Layer 2 of a small transformer language model trained on English Wikipedia (9 layers, counted from 0, width 96).
A neuron adds its activation times its output weights to the MLP's output. To switch it off is to set its activation to zero at one token and run the rest of the model.

Output weights of the MLP neurons that the questions are about. A number n stands for (n - 500) times 0.0022.
n5: 378 579 487 603 445 334 679 531 664 520 466 665 375 486 329 438 320 903 518 260 826 466 682 158 329 456 542 752 449 521 798 574 420 459 638 712 143 419 640 482 513 544 540 474 526 410 279 552 846 189 685 458 632 268 490 677 492 619 815 376 731 484 627 350 559 508 508 512 418 546 286 420 373 472 492 216 173 359 440 712 646 531 479 548 600 361 351 634 514 409 589 435 540 612 430 316
n7: 521 428 446 228 468 424 586 677 534 258 508 385 519 682 486 519 705 588 465 422 474 666 574 664 289 478 676 303 524 558 605 293 416 716 600 520 813 359 608 499 661 577 387 448 426 669 653 589 339 128 382 572 664 579 472 488 96 608 609 391 244 599 478 426 589 467 419 419 359 478 379 396 446 336 380 503 546 298 625 498 610 661 560 370 522 464 631 589 527 469 740 485 564 390 552 761
n17: 431 392 294 331 410 317 460 417 258 471 542 524 551 436 512 325 286 420 658 656 680 413 269 448 839 498 477 343 312 539 572 810 442 377 610 483 420 669 461 521 530 369 404 541 631 577 682 500 689 376 663 609 493 584 467 471 479 655 602 636 567 334 465 589 607 557 496 540 654 472 402 402 715 275 276 512 514 613 537 497 503 587 337 597 684 275 531 561 595 491 547 450 822 418 323 446
n25: 482 334 469 680 358 506 670 185 539 538 695 465 99 527 413 400 644 463 567 212 426 386 554 557 322 485 844 444 412 742 563 410 466 445 471 423 432 580 582 659 558 410 692 448 339 377 403 647 452 233 545 616 426 482 546 620 374 231 446 451 678 681 504 618 470 616 485 391 665 482 479 648 293 604 693 649 617 583 531 498 851 548 623 421 425 418 740 319 386 573 496 253 589 530 500 282
n27: 355 491 587 566 780 731 516 469 462 587 582 294 579 665 486 332 380 256 579 213 617 451 550 570 565 445 434 618 756 283 528 660 558 641 424 595 419 296 414 416 449 575 426 495 661 683 559 415 661 728 615 597 470 499 201 386 440 705 593 533 352 619 588 490 442 299 369 404 391 467 531 405 560 552 276 396 488 814 512 513 415 558 269 604 406 553 678 424 308 746 498 459 685 380 447 337
n40: 459 230 784 177 510 265 676 333 693 536 519 815 453 566 619 459 735 400 755 421 215 264 802 412 615 625 588 267 488 202 504 449 481 332 345 458 589 288 832 622 456 424 347 784 473 419 243 594 701 426 380 734 417 546 652 423 574 575 393 429 444 717 408 398 420 638 504 396 515 599 620 522 699 439 455 575 523 670 370 595 670 328 554 453 410 682 583 331 539 499 268 195 547 583 633 528
n45: 230 531 537 294 660 413 314 467 390 497 340 486 813 444 436 672 688 672 518 579 497 406 615 535 361 644 544 386 333 623 519 724 539 467 509 593 349 653 406 590 161 449 482 687 649 555 474 599 532 427 358 453 707 605 513 767 586 394 484 429 614 87 498 555 417 306 528 478 410 589 527 581 497 376 523 631 119 276 368 456 350 656 601 481 583 526 715 457 459 768 360 433 660 282 493 752
n47: 479 551 861 573 330 546 604 554 422 497 516 544 473 630 463 361 395 479 669 421 423 621 863 448 622 386 423 965 487 522 556 409 576 286 705 453 588 362 216 236 561 415 613 536 375 445 178 580 268 441 495 468 531 611 600 54 112 518 648 553 564 308 497 265 639 644 541 604 628 481 377 746 342 432 221 270 421 642 739 385 500 577 543 531 816 485 672 593 458 541 575 448 399 553 468 511
n50: 464 252 332 489 164 443 556 282 474 463 412 665 318 578 656 694 450 462 174 289 581 459 387 831 438 446 565 592 670 448 567 397 563 361 506 534 369 532 474 389 627 637 704 387 741 480 802 356 667 598 423 550 479 705 193 378 616 580 534 491 484 463 409 401 433 609 507 546 688 572 573 357 164 428 490 484 578 693 723 568 448 402 415 621 351 524 565 659 267 637 391 459 716 493 443 615
n55: 568 452 495 811 543 224 432 573 468 460 581 391 704 243 588 457 586 638 536 481 666 488 445 455 607 480 592 774 237 541 550 559 463 576 608 378 350 747 458 704 371 410 367 633 566 660 452 637 655 495 321 407 552 557 426 280 507 619 461 474 358 555 426 470 380 520 410 714 662 164 523 675 742 331 206 535 293 493 634 582 530 569 377 519 505 446 431 323 623 212 534 479 521 475 487 444
n69: 482 638 402 610 579 562 561 301 409 623 271 367 727 420 613 225 524 679 466 492 377 366 500 311 511 411 717 537 684 580 492 502 522 457 554 627 659 516 586 614 280 536 519 675 524 394 539 324 456 226 558 656 472 288 687 406 442 523 727 560 205 545 512 445 280 607 474 512 656 659 451 477 508 654 570 550 613 338 607 440 461 631 393 357 537 154 510 533 530 456 587 586 584 512 641 294
n72: 294 517 561 530 663 517 774 310 386 544 492 660 350 282 521 495 427 787 570 427 406 625 530 479 629 526 510 707 582 594 380 336 283 683 662 689 547 382 321 542 604 557 419 539 376 535 434 731 572 306 459 278 430 333 553 441 458 648 674 192 530 622 513 536 617 557 446 428 566 550 448 525 340 502 287 604 267 529 543 675 454 411 384 455 489 614 757 557 510 525 390 246 338 560 386 429
n114: 487 416 653 509 308 657 499 279 482 346 667 607 592 721 507 546 432 147 390 322 83 539 462 361 646 625 290 455 488 690 569 721 746 454 778 437 400 693 426 573 634 533 556 272 471 248 452 476 505 290 674 349 907 388 458 569 395 754 397 298 514 649 422 525 463 542 278 619 550 445 461 715 498 549 437 289 483 477 426 871 464 381 504 443 477 585 297 340 841 551 453 822 361 400 460 791
n125: 462 479 433 435 433 609 579 589 604 551 568 398 469 668 366 533 530 323 479 419 418 701 518 712 529 430 469 613 504 736 285 261 549 275 419 430 678 505 569 613 453 698 631 485 497 584 715 265 405 558 348 498 429 351 249 410 307 265 301 477 645 597 494 626 519 635 396 317 531 614 543 442 698 593 393 508 375 626 378 468 667 499 453 645 469 718 463 627 590 710 413 357 491 414 397 499
n187: 353 665 600 489 609 310 542 395 457 412 667 420 489 598 355 615 444 444 540 579 402 602 126 831 525 438 336 472 353 605 484 398 603 486 403 627 663 472 470 603 391 395 628 363 668 399 326 548 564 667 384 380 540 613 428 643 527 576 628 370 448 421 332 642 409 463 622 528 464 743 532 701 88 558 513 383 199 785 592 522 386 279 436 597 736 540 289 569 688 518 652 616 359 517 433 450
n190: 358 523 288 508 394 702 781 430 188 657 524 537 436 526 682 319 433 600 601 516 613 514 413 407 511 538 539 691 273 330 276 648 477 684 606 349 622 463 263 619 495 489 500 485 853 529 688 511 669 569 282 415 481 486 745 606 313 543 369 579 575 467 273 523 519 329 403 758 561 328 660 574 447 555 519 347 309 359 413 376 391 620 601 538 497 456 513 554 494 663 172 564 669 790 107 606

Each question names a token from some text and the token that comes next. It shows the activations a of the neurons there, in the order above. A number n stands for (n - 500) times 0.013.

Then comes g, the gradient of the next token's log-probability with respect to the MLP's output, scaled to length 1. A neuron's effect is roughly proportional to its activation times (output weights . g). A number n stands for (n - 500) times 0.00084.

" C", then "hern"
a: 545 500 500 500 507 500 516 500 503 502 526 500 500 500 500 500
g: 519 549 427 556 536 399 643 508 531 416 827 571 507 301 560 363 569 698 510 538 579 404 490 457 430 389 337 463 618 339 543 484 414 486 594 437 535 415 763 586 393 297 492 515 130 650 461 227 353 426 596 583 556 777 446 447 551 642 708 598 705 551 639 528 501 376 553 405 421 537 408 518 559 367 538 482 363 564 419 510 479 581 387 348 432 552 346 507 511 382 277 494 598 516 797 716
Switching off which neuron hurts the next token most? n5

"3", then "8"
a: 500 500 510 500 600 546 500 504 514 500 500 500 500 500 500 500
g: 556 377 571 705 578 287 844 482 411 331 380 328 487 737 535 343 392 554 425 621 726 610 458 488 414 502 579 410 631 528 606 402 687 551 547 573 475 486 521 307 594 541 611 457 498 600 591 395 674 468 642 413 490 517 240 381 380 512 498 629 411 273 566 433 442 184 542 378 450 758 598 403 501 457 422 405 556 554 482 594 467 324 539 619 612 396 549 349 589 325 650 590 699 414 340 548
Which neuron, switched off, raises the next token's probability most? n40

" |", then " L"
a: 500 512 504 500 552 500 500 500 500 610 501 553 500 500 500 548
g: 547 468 335 487 534 515 510 552 416 323 415 542 551 667 470 513 897 434 553 396 503 577 471 551 354 522 613 373 584 463 375 220 242 653 475 391 540 539 489 656 564 455 605 337 377 480 626 574 804 601 520 483 610 396 684 550 552 344 412 293 492 580 611 542 425 280 726 423 540 353 441 524 448 552 532 733 539 431 660 383 517 397 442 415 391 507 393 633 652 770 539 399 595 436 243 475
Which neuron, switched off, raises the next token's probability most? n55

"ian", then " Am"
a: 506 500 513 500 508 500 611 500 649 581 575 611 500 500 568 500
g: 401 416 552 364 552 150 740 496 616 422 296 579 581 467 586 669 575 586 466 529 611 385 382 483 366 574 545 345 389 390 460 392 512 536 588 357 479 750 413 488 483 560 679 424 515 564 554 591 574 352 633 676 302 623 560 535 608 319 582 388 386 525 381 556 410 740 325 314 618 546 616 716 268 415 426 390 736 691 491 559 544 480 428 594 519 371 426 403 639 344 606 310 554 629 606 430
Switching off which neuron hurts the next token most? n50

"eam", then "ship"
a: 533 500 500 500 520 500 500 506 619 500 500 615 545 500 534 500
g: 417 676 535 572 381 415 559 479 398 592 351 360 518 573 285 576 431 412 558 711 899 601 650 394 480 390 679 524 589 578 383 707 534 542 320 423 487 533 377 574 409 416 505 687 594 412 596 542 592 324 502 500 509 697 321 410 530 647 240 552 449 592 642 429 492 364 521 238 280 423 706 361 554 559 520 305 566 509 494 249 460 576 274 652 531 486 592 575 374 580 531 540 540 609 563 417
Which neuron, switched off, raises the next token's probability most? n72

" had", then " again"
a: 500 500 500 574 527 500 500 500 500 500 500 500 500 665 500 513
g: 442 471 378 481 821 466 566 709 541 632 502 435 574 578 477 449 551 556 665 471 560 498 673 270 383 518 484 690 458 360 371 674 507 568 172 375 493 485 603 286 566 444 598 419 456 421 344 439 611 579 492 397 583 688 679 674 598 435 225 542 437 657 572 297 298 559 443 274 621 436 377 642 535 700 682 528 391 548 610 529 487 368 489 414 576 267 606 468 531 620 459 466 578 455 378 324
Which neuron, switched off, raises the next token's probability most? n125

" |", then " "
a: 500 500 500 500 709 500 500 500 500 500 500 889 500 500 500 500
g: 407 450 617 513 581 400 313 423 536 531 475 488 312 625 254 548 565 264 375 510 513 525 584 750 395 419 313 645 707 421 588 460 532 430 347 631 521 559 385 542 462 557 421 629 641 624 450 649 423 579 522 523 394 472 425 690 358 714 497 512 405 326 675 436 573 411 241 837 624 483 392 546 255 452 460 593 471 551 662 766 679 487 496 428 391 322 537 707 389 431 422 431 408 585 508 621
Switching off which neuron hurts the next token most? n27

"da", then " D"
a: 500 500 501 500 500 500 542 500 636 540 593 500 510 500 562 500
g: 525 417 601 480 624 439 675 610 471 607 600 409 606 408 611 499 496 469 553 467 480 373 301 521 484 588 532 505 734 297 311 477 267 430 303 622 534 437 536 548 289 557 534 286 671 517 661 684 597 510 544 558 448 834 592 376 559 337 460 329 431 314 334 410 396 555 406 543 389 505 501 623 344 545 534 559 733 490 702 657 510 745 585 731 389 489 321 481 472 334 359 489 288 563 603 480
Switching off which neuron hurts the next token most? n50

"ed", then " at"
a: 500 500 504 533 526 531 571 500 595 500 501 538 500 500 779 500
g: 433 544 435 444 449 719 424 555 616 489 457 346 619 573 333 561 562 473 480 409 404 646 322 600 360 573 681 639 419 466 225 514 361 436 648 501 673 345 616 667 539 404 608 405 644 221 164 482 567 637 466 530 515 356 431 468 528 477 439 617 697 551 180 546 594 537 385 515 586 336 595 554 392 566 388 739 454 449 398 473 657 477 440 470 542 667 256 622 555 444 478 442 526 595 616 762
Switching off which neuron hurts the next token most? n187

"9", then "4"
a: 500 500 501 500 500 504 500 505 505 500 508 500 548 500 500 510
g: 501 483 696 575 374 390 472 373 302 533 378 455 336 572 672 524 376 547 412 720 653 485 616 588 492 544 442 268 589 504 282 404 576 532 388 670 455 511 496 478 624 263 616 433 370 634 570 554 702 479 251 744 435 548 350 580 490 327 497 483 853 578 549 242 363 510 372 585 494 349 369 465 498 511 652 527 589 551 733 508 357 583 488 405 536 429 743 544 335 641 482 519 643 499 475 408
Which neuron, switched off, raises the next token's probability most? n114

" was", then " on"
a: 500 500 500 500 590 500 500 500 500 503 500 506 515 500 500 500
g: 363 398 605 599 264 542 543 614 511 515 535 473 591 465 699 426 572 181 696 606 499 432 600 329 440 694 422 673 421 394 308 565 398 650 431 665 390 566 676 652 511 364 432 515 445 488 423 608 529 407 459 414 283 558 532 533 567 317 312 550 656 412 887 492 397 474 434 485 468 371 401 640 552 667 338 430 435 794 572 439 454 276 424 558 484 541 644 489 603 509 544 624 544 531 509 269
Switching off which neuron hurts the next token most? n27

"ification", then " for"
a: 508 500 500 555 500 500 500 500 696 500 673 500 500 500 598 500
g: 365 550 738 522 488 648 418 458 495 405 497 574 491 629 509 465 476 583 328 380 465 340 599 645 250 496 375 625 517 498 494 419 517 632 387 352 764 390 663 468 375 402 529 399 598 519 447 558 587 455 379 456 548 631 459 368 457 405 227 317 427 328 464 526 497 618 336 640 530 314 465 471 362 630 531 866 388 763 627 666 187 617 598 583 655 559 518 640 543 613 608 462 479 430 393 631
Switching off which neuron hurts the next token most? n50

" coast", then " of"
a: 503 500 500 500 508 500 500 505 683 500 500 548 500 500 558 519
g: 412 722 465 572 424 335 426 401 362 437 564 619 547 522 414 737 280 613 468 363 639 689 234 611 506 469 383 471 534 373 233 642 511 259 623 645 603 484 503 512 635 328 479 374 555 450 333 547 494 475 599 550 720 398 545 593 564 481 410 488 489 642 352 408 537 464 361 631 562 327 475 357 486 458 575 816 471 547 650 549 538 453 632 692 420 597 841 560 403 544 542 448 302 366 466 415
Switching off which neuron hurts the next token most? n50

"on", then " G"
a: 500 500 500 500 500 500 758 516 505 978 567 569 500 500 567 518
g: 408 654 292 480 491 507 557 550 522 652 493 584 497 548 528 474 593 576 465 259 605 544 529 675 399 472 237 431 495 475 94 512 380 717 574 629 580 545 524 547 554 688 397 612 596 496 756 639 547 586 484 346 515 560 576 424 433 310 451 474 550 630 499 359 422 451 493 517 550 433 474 619 225 353 399 540 574 368 556 557 620 576 827 664 404 537 402 526 619 414 287 219 311 401 468 620
Which neuron, switched off, raises the next token's probability most? n69

" was", then " done"
a: 514 500 500 500 577 500 500 500 500 500 500 500 550 500 500 500
g: 536 503 611 523 448 353 647 707 380 660 449 371 480 415 612 461 500 424 497 406 497 444 486 533 527 394 644 595 527 539 768 398 239 358 604 487 562 687 691 499 376 529 307 527 568 281 418 599 372 324 687 526 432 309 532 347 545 620 606 483 355 369 724 695 428 654 696 387 396 668 639 696 689 502 429 358 420 591 481 514 380 493 248 446 457 540 584 413 582 404 421 572 721 476 458 261
Switching off which neuron hurts the next token most? n27

" before", then " they"
a: 500 500 500 583 500 500 500 500 522 500 500 500 506 560 500 500
g: 506 346 478 595 550 290 660 437 394 726 627 555 479 435 405 654 626 364 497 607 341 742 329 559 507 670 426 474 552 393 462 430 309 319 663 469 356 514 483 572 630 565 612 292 536 257 278 629 672 664 484 562 430 543 266 392 508 568 601 375 459 443 519 516 681 716 316 345 496 643 472 605 523 579 480 236 443 487 557 413 473 373 577 684 379 543 719 570 570 537 359 469 739 447 461 505
Which two neurons, each switched off alone, lower its probability most, in order? n125, n25

"1", then "0"
a: 500 500 539 500 720 536 503 528 514 775 501 500 500 500 500 503
g: 501 563 533 537 458 580 580 584 463 707 582 407 586 424 263 238 339 450 374 752 397 487 482 304 558 374 528 336 525 565 536 510 494 359 511 429 418 533 621 514 679 688 529 606 560 528 558 700 523 419 462 643 386 476 506 547 610 384 687 424 551 496 848 435 343 561 549 334 575 443 704 583 464 303 314 401 460 337 742 503 494 324 587 329 683 350 288 500 390 610 418 726 565 367 585 527
Switching off which neuron hurts the next token most? n17

" ag", then "r"
a: 633 500 500 500 500 500 575 500 595 500 502 500 574 500 500 525
g: 609 623 534 446 497 517 545 419 562 560 669 646 277 477 529 373 352 443 389 290 621 625 687 523 374 285 621 496 139 605 612 567 547 393 527 507 424 413 619 512 483 493 598 629 663 385 484 431 480 585 708 426 533 427 541 287 533 544 477 426 597 231 712 668 385 626 360 317 543 420 492 661 474 686 487 699 447 453 499 456 478 328 581 553 449 433 217 364 502 540 562 507 287 650 630 722
Which two neurons, each switched off alone, lower its probability most, in order? n5, n114

"ski", then " National"
a: 500 500 500 501 547 500 639 500 581 562 575 500 500 504 630 500
g: 419 684 365 137 665 522 516 395 464 530 475 491 497 498 450 409 342 388 624 555 593 258 379 560 565 518 629 643 440 363 315 634 526 361 512 490 569 530 687 418 601 360 640 309 531 525 639 670 683 476 367 496 615 578 710 301 292 429 769 506 635 434 521 447 594 477 495 516 106 457 353 686 499 541 543 510 565 695 544 546 330 612 533 544 554 536 425 316 502 475 625 480 422 468 445 654
Which two neurons, each switched off alone, lower its probability most, in order? n187, n45

"7", then "–"
a: 500 500 568 500 572 504 500 638 507 500 504 500 500 500 500 500
g: 385 534 526 354 550 679 430 623 462 627 714 508 644 454 526 489 688 519 421 111 455 404 802 471 207 637 538 664 448 544 347 744 299 486 464 448 446 400 576 466 602 579 473 387 598 532 285 348 367 598 602 506 695 368 626 443 476 408 810 412 487 571 559 419 603 529 514 476 280 531 439 640 571 407 454 564 449 519 604 540 435 510 470 315 539 636 353 596 419 663 464 389 281 505 538 523
Which two neurons, each switched off alone, lower its probability most, in order? n47, n27

"ter", then "ov"
a: 500 500 500 500 517 500 854 511 500 752 547 527 500 500 578 507
g: 387 478 442 337 764 652 480 259 519 464 593 607 432 605 549 481 637 553 451 584 568 390 420 688 669 602 368 491 565 403 470 545 648 577 577 515 638 475 200 567 407 601 411 492 475 487 417 492 270 434 614 556 697 536 578 340 768 488 412 493 658 532 443 627 527 474 478 582 468 340 383 399 711 661 834 443 270 582 474 516 474 474 422 302 218 603 471 390 316 452 592 290 448 629 449 452
Which neuron, switched off, raises the next token's probability most? n55

" Sh", then "o"
a: 500 500 500 500 500 500 595 500 517 531 517 500 500 500 504 500
g: 445 364 538 388 496 505 516 604 726 561 832 579 531 606 547 507 331 448 418 224 421 614 589 486 491 654 481 514 518 563 450 414 688 268 382 550 341 379 297 543 447 551 395 544 377 565 380 383 424 677 545 308 429 510 696 416 432 587 687 707 489 360 719 460 392 374 658 435 569 474 721 552 404 752 546 597 544 607 615 573 553 358 309 690 502 357 455 427 607 504 466 488 431 320 262 564
Which neuron, switched off, raises the next token's probability most? n45

" two", then " players"
a: 500 500 504 504 500 500 500 517 554 500 546 500 500 500 500 511
g: 413 440 568 497 607 601 698 535 388 627 469 735 359 758 601 531 648 480 508 475 536 334 530 501 311 670 410 364 408 498 317 465 713 452 612 306 432 378 589 642 435 395 388 274 479 457 547 616 372 354 279 398 613 619 432 592 420 872 352 349 483 474 487 648 649 396 391 537 581 529 337 492 597 622 531 498 342 534 586 657 465 598 492 594 387 600 686 412 364 502 418 397 590 725 329 426
Which neuron, switched off, raises the next token's probability most? n69

"omin", then "ant"
a: 500 500 500 500 500 615 500 500 565 556 515 500 654 500 509 500
g: 798 721 628 654 540 344 435 542 465 632 531 502 453 450 632 749 560 409 242 315 437 399 364 527 495 547 360 217 684 641 497 405 400 598 371 522 558 696 541 455 557 328 396 537 667 481 468 427 426 497 503 462 559 297 598 440 410 633 412 404 427 492 287 474 667 565 404 424 607 327 661 464 469 799 479 577 513 471 562 456 570 351 573 559 502 583 607 500 467 538 401 503 507 129 554 713
Switching off which neuron hurts the next token most? n114

" First", then " League"
a: 500 500 500 500 500 500 500 500 636 500 593 500 500 500 506 500
g: 717 550 504 604 563 480 350 549 450 482 659 331 534 645 366 544 380 552 436 703 557 409 624 686 365 558 569 377 307 258 210 604 626 407 357 381 512 276 666 543 557 416 534 519 406 671 584 488 632 482 291 561 391 527 522 499 485 592 414 519 568 333 431 342 537 614 418 307 545 422 288 547 560 599 638 459 586 515 614 723 274 547 446 443 373 578 579 627 271 689 731 339 536 637 505 597
Which neuron, switched off, raises the next token's probability most? n69

" ", then "@"
a: 500 500 500 500 500 528 500 500 500 500 500 500 522 500 500 500
g: 517 360 430 403 591 712 554 621 390 496 484 506 514 305 615 372 784 431 493 506 542 414 446 550 367 630 487 423 416 426 366 459 647 556 468 628 444 327 677 437 313 534 617 279 443 363 488 663 493 174 640 449 304 635 748 363 504 387 402 423 504 620 379 794 353 555 669 474 561 581 512 566 641 417 812 606 429 628 472 388 452 711 394 603 268 571 514 613 551 529 487 431 504 455 484 457
Switching off which neuron hurts the next token most? n40

" Le", then "af"
a: 509 500 500 500 510 500 565 500 520 538 500 500 500 500 501 500
g: 473 398 286 443 677 572 398 414 433 351 326 473 443 398 595 577 540 590 284 454 480 556 366 678 497 547 609 418 441 412 560 483 527 549 643 268 543 469 456 820 624 284 776 571 578 461 719 253 672 375 495 512 558 469 477 698 487 550 600 470 362 522 447 872 494 502 598 458 452 535 592 464 604 621 629 481 396 485 401 469 427 631 534 338 565 648 368 689 343 586 454 435 412 420 200 491
Switching off which neuron hurts the next token most? n45

" used", then " the"
a: 500 500 500 731 500 500 500 500 610 500 520 500 500 508 549 500
g: 468 526 468 314 497 524 766 427 349 498 318 669 561 390 63 466 585 526 610 762 592 532 299 411 580 641 449 512 418 409 752 516 693 292 492 552 454 418 541 436 362 438 450 342 540 779 775 418 429 466 508 549 512 457 566 768 510 450 386 501 623 610 533 454 274 606 540 566 461 654 733 471 302 546 711 493 495 558 408 522 412 504 439 463 637 491 401 462 392 454 483 438 450 449 471 513
Which neuron, switched off, raises the next token's probability most? n25

"9", then " |"
a: 500 500 586 500 513 501 529 504 523 500 520 500 755 500 506 500
g: 667 496 373 487 428 282 531 423 360 482 365 424 574 436 630 483 531 618 525 541 549 581 503 334 549 432 440 499 343 609 669 427 421 426 630 711 483 364 625 562 457 573 370 725 381 601 746 330 514 338 445 663 462 465 676 501 575 754 501 578 435 476 498 627 354 698 579 414 452 626 322 390 271 613 654 256 464 609 747 596 364 562 584 241 721 498 400 404 626 446 347 535 504 457 295 466
Switching off which neuron hurts the next token most? n17

"|", then " Game"
a: 500 546 500 500 515 500 500 500 500 507 509 500 500 500 500 507
g: 748 487 342 250 554 459 609 836 559 694 518 479 469 473 462 542 551 611 479 600 360 343 533 310 580 696 360 474 370 526 558 453 407 410 592 457 617 386 450 29 365 653 667 515 434 470 492 462 253 334 452 539 693 504 558 412 327 578 511 608 486 615 478 543 608 487 491 443 440 697 554 541 508 562 699 386 446 312 354 520 530 600 514 596 610 592 497 534 606 442 694 361 357 524 357 560
Switching off which neuron hurts the next token most? n7

" Detroit", then " Red"
a: 500 500 503 512 565 500 509 532 897 529 505 500 500 515 538 500
g: 419 442 618 536 553 682 541 454 391 704 444 430 517 372 502 406 457 516 475 344 394 250 436 527 422 553 576 643 661 525 505 611 269 658 416 491 543 540 506 391 334 453 274 435 514 540 463 657 645 347 532 409 483 933 551 405 400 317 665 329 264 483 349 420 526 664 366 552 416 603 617 600 522 750 462 403 511 564 338 450 383 769 707 435 479 583 605 407 507 588 577 569 601 328 621 574
Switching off which neuron hurts the next token most? n27

".", then " After"
a: 500 566 500 501 500 500 500 500 500 500 522 500 500 500 500 513
g: 670 436 538 846 344 610 551 412 491 358 399 219 633 392 466 531 652 722 355 679 482 464 557 474 401 265 560 649 303 578 655 511 419 555 505 548 511 578 636 598 512 564 544 556 361 519 501 465 215 533 501 617 452 701 473 570 527 365 214 613 343 606 455 362 246 625 497 278 620 566 720 468 489 565 508 627 626 687 495 455 654 440 432 332 491 374 357 420 524 429 413 536 493 508 455 550
Switching off which neuron hurts the next token most? n69

"1", then "9"
a: 500 500 500 500 568 502 500 520 560 647 530 500 500 500 500 500
g: 587 450 629 492 481 448 556 340 430 259 457 451 378 480 710 628 594 359 415 410 683 696 489 644 351 418 594 487 432 505 565 310 754 645 433 325 402 412 423 597 385 593 534 722 497 525 415 424 561 413 638 372 822 727 328 284 331 500 539 520 471 535 247 577 667 423 527 611 212 528 472 420 556 509 441 498 453 514 351 426 558 559 439 655 457 780 535 451 642 575 528 553 653 550 428 353
Switching off which neuron hurts the next token most? n55

"ers", then " ("
a: 500 500 500 511 500 500 799 500 607 768 500 519 500 524 581 500
g: 248 531 471 373 432 610 504 430 509 454 569 398 402 490 489 426 494 297 524 474 431 465 588 635 270 478 523 485 445 348 596 565 589 391 530 414 440 525 394 459 470 323 649 653 530 625 319 550 574 613 423 464 428 577 391 662 395 274 315 690 589 676 460 491 649 316 419 531 675 259 655 673 640 681 368 762 463 262 462 416 600 522 546 772 248 642 710 465 517 640 391 561 553 578 629 558
Which neuron, switched off, raises the next token's probability most? n187

"af", then "s"
a: 523 500 500 500 500 500 728 502 609 617 511 554 500 510 599 500
g: 518 549 692 434 460 657 402 627 581 519 473 356 566 340 619 581 598 606 558 541 491 582 556 389 612 446 762 647 459 638 727 575 411 428 431 358 492 446 296 556 302 299 437 358 791 122 502 409 452 259 627 473 411 572 467 635 522 585 342 345 524 364 469 612 533 433 456 328 547 380 453 368 651 585 470 754 577 331 488 587 504 495 311 551 582 387 491 582 353 579 631 489 697 397 625 527
Which neuron, switched off, raises the next token's probability most? n187

" W", then "ings"
a: 500 501 500 500 500 500 680 500 500 500 552 508 500 500 500 500
g: 440 411 431 515 665 739 691 344 529 447 464 284 532 403 421 468 711 445 641 527 278 674 125 556 359 660 770 677 514 555 636 467 532 368 407 427 541 432 503 450 426 516 513 475 519 403 455 573 665 388 571 405 437 501 486 635 534 435 530 451 589 461 210 577 389 652 373 619 586 567 400 529 695 568 327 757 495 431 457 643 558 465 363 567 257 513 704 507 499 412 614 317 452 645 447 400
Switching off which neuron hurts the next token most? n69

" a", then " strong"
a: 500 500 500 583 501 500 500 500 500 500 500 500 500 500 500 500
g: 566 495 526 558 529 491 278 333 409 527 577 378 429 394 479 362 604 581 569 578 181 374 571 545 387 566 508 298 564 353 396 532 548 424 374 358 411 398 536 604 393 527 484 615 518 496 508 442 570 523 668 757 338 400 569 773 450 390 561 566 220 426 674 568 350 541 426 530 639 622 692 457 609 544 591 431 479 826 563 547 437 331 572 410 701 680 630 501 551 442 149 446 652 437 586 605
Switching off which neuron hurts the next token most? n25

",", then " as"
a: 500 511 500 500 500 500 500 500 500 500 569 500 500 500 500 500
g: 425 475 559 521 394 703 644 696 518 590 481 471 418 489 683 502 335 441 378 455 557 449 552 443 728 468 445 502 485 490 707 599 724 637 523 433 328 548 487 382 414 431 614 551 350 441 549 638 328 714 400 469 258 594 424 648 434 621 490 306 627 527 312 682 439 630 466 203 645 474 625 431 494 411 546 309 388 430 310 536 501 573 422 477 670 674 755 336 339 452 557 509 629 203 507 573
Which neuron, switched off, raises the next token's probability most? n69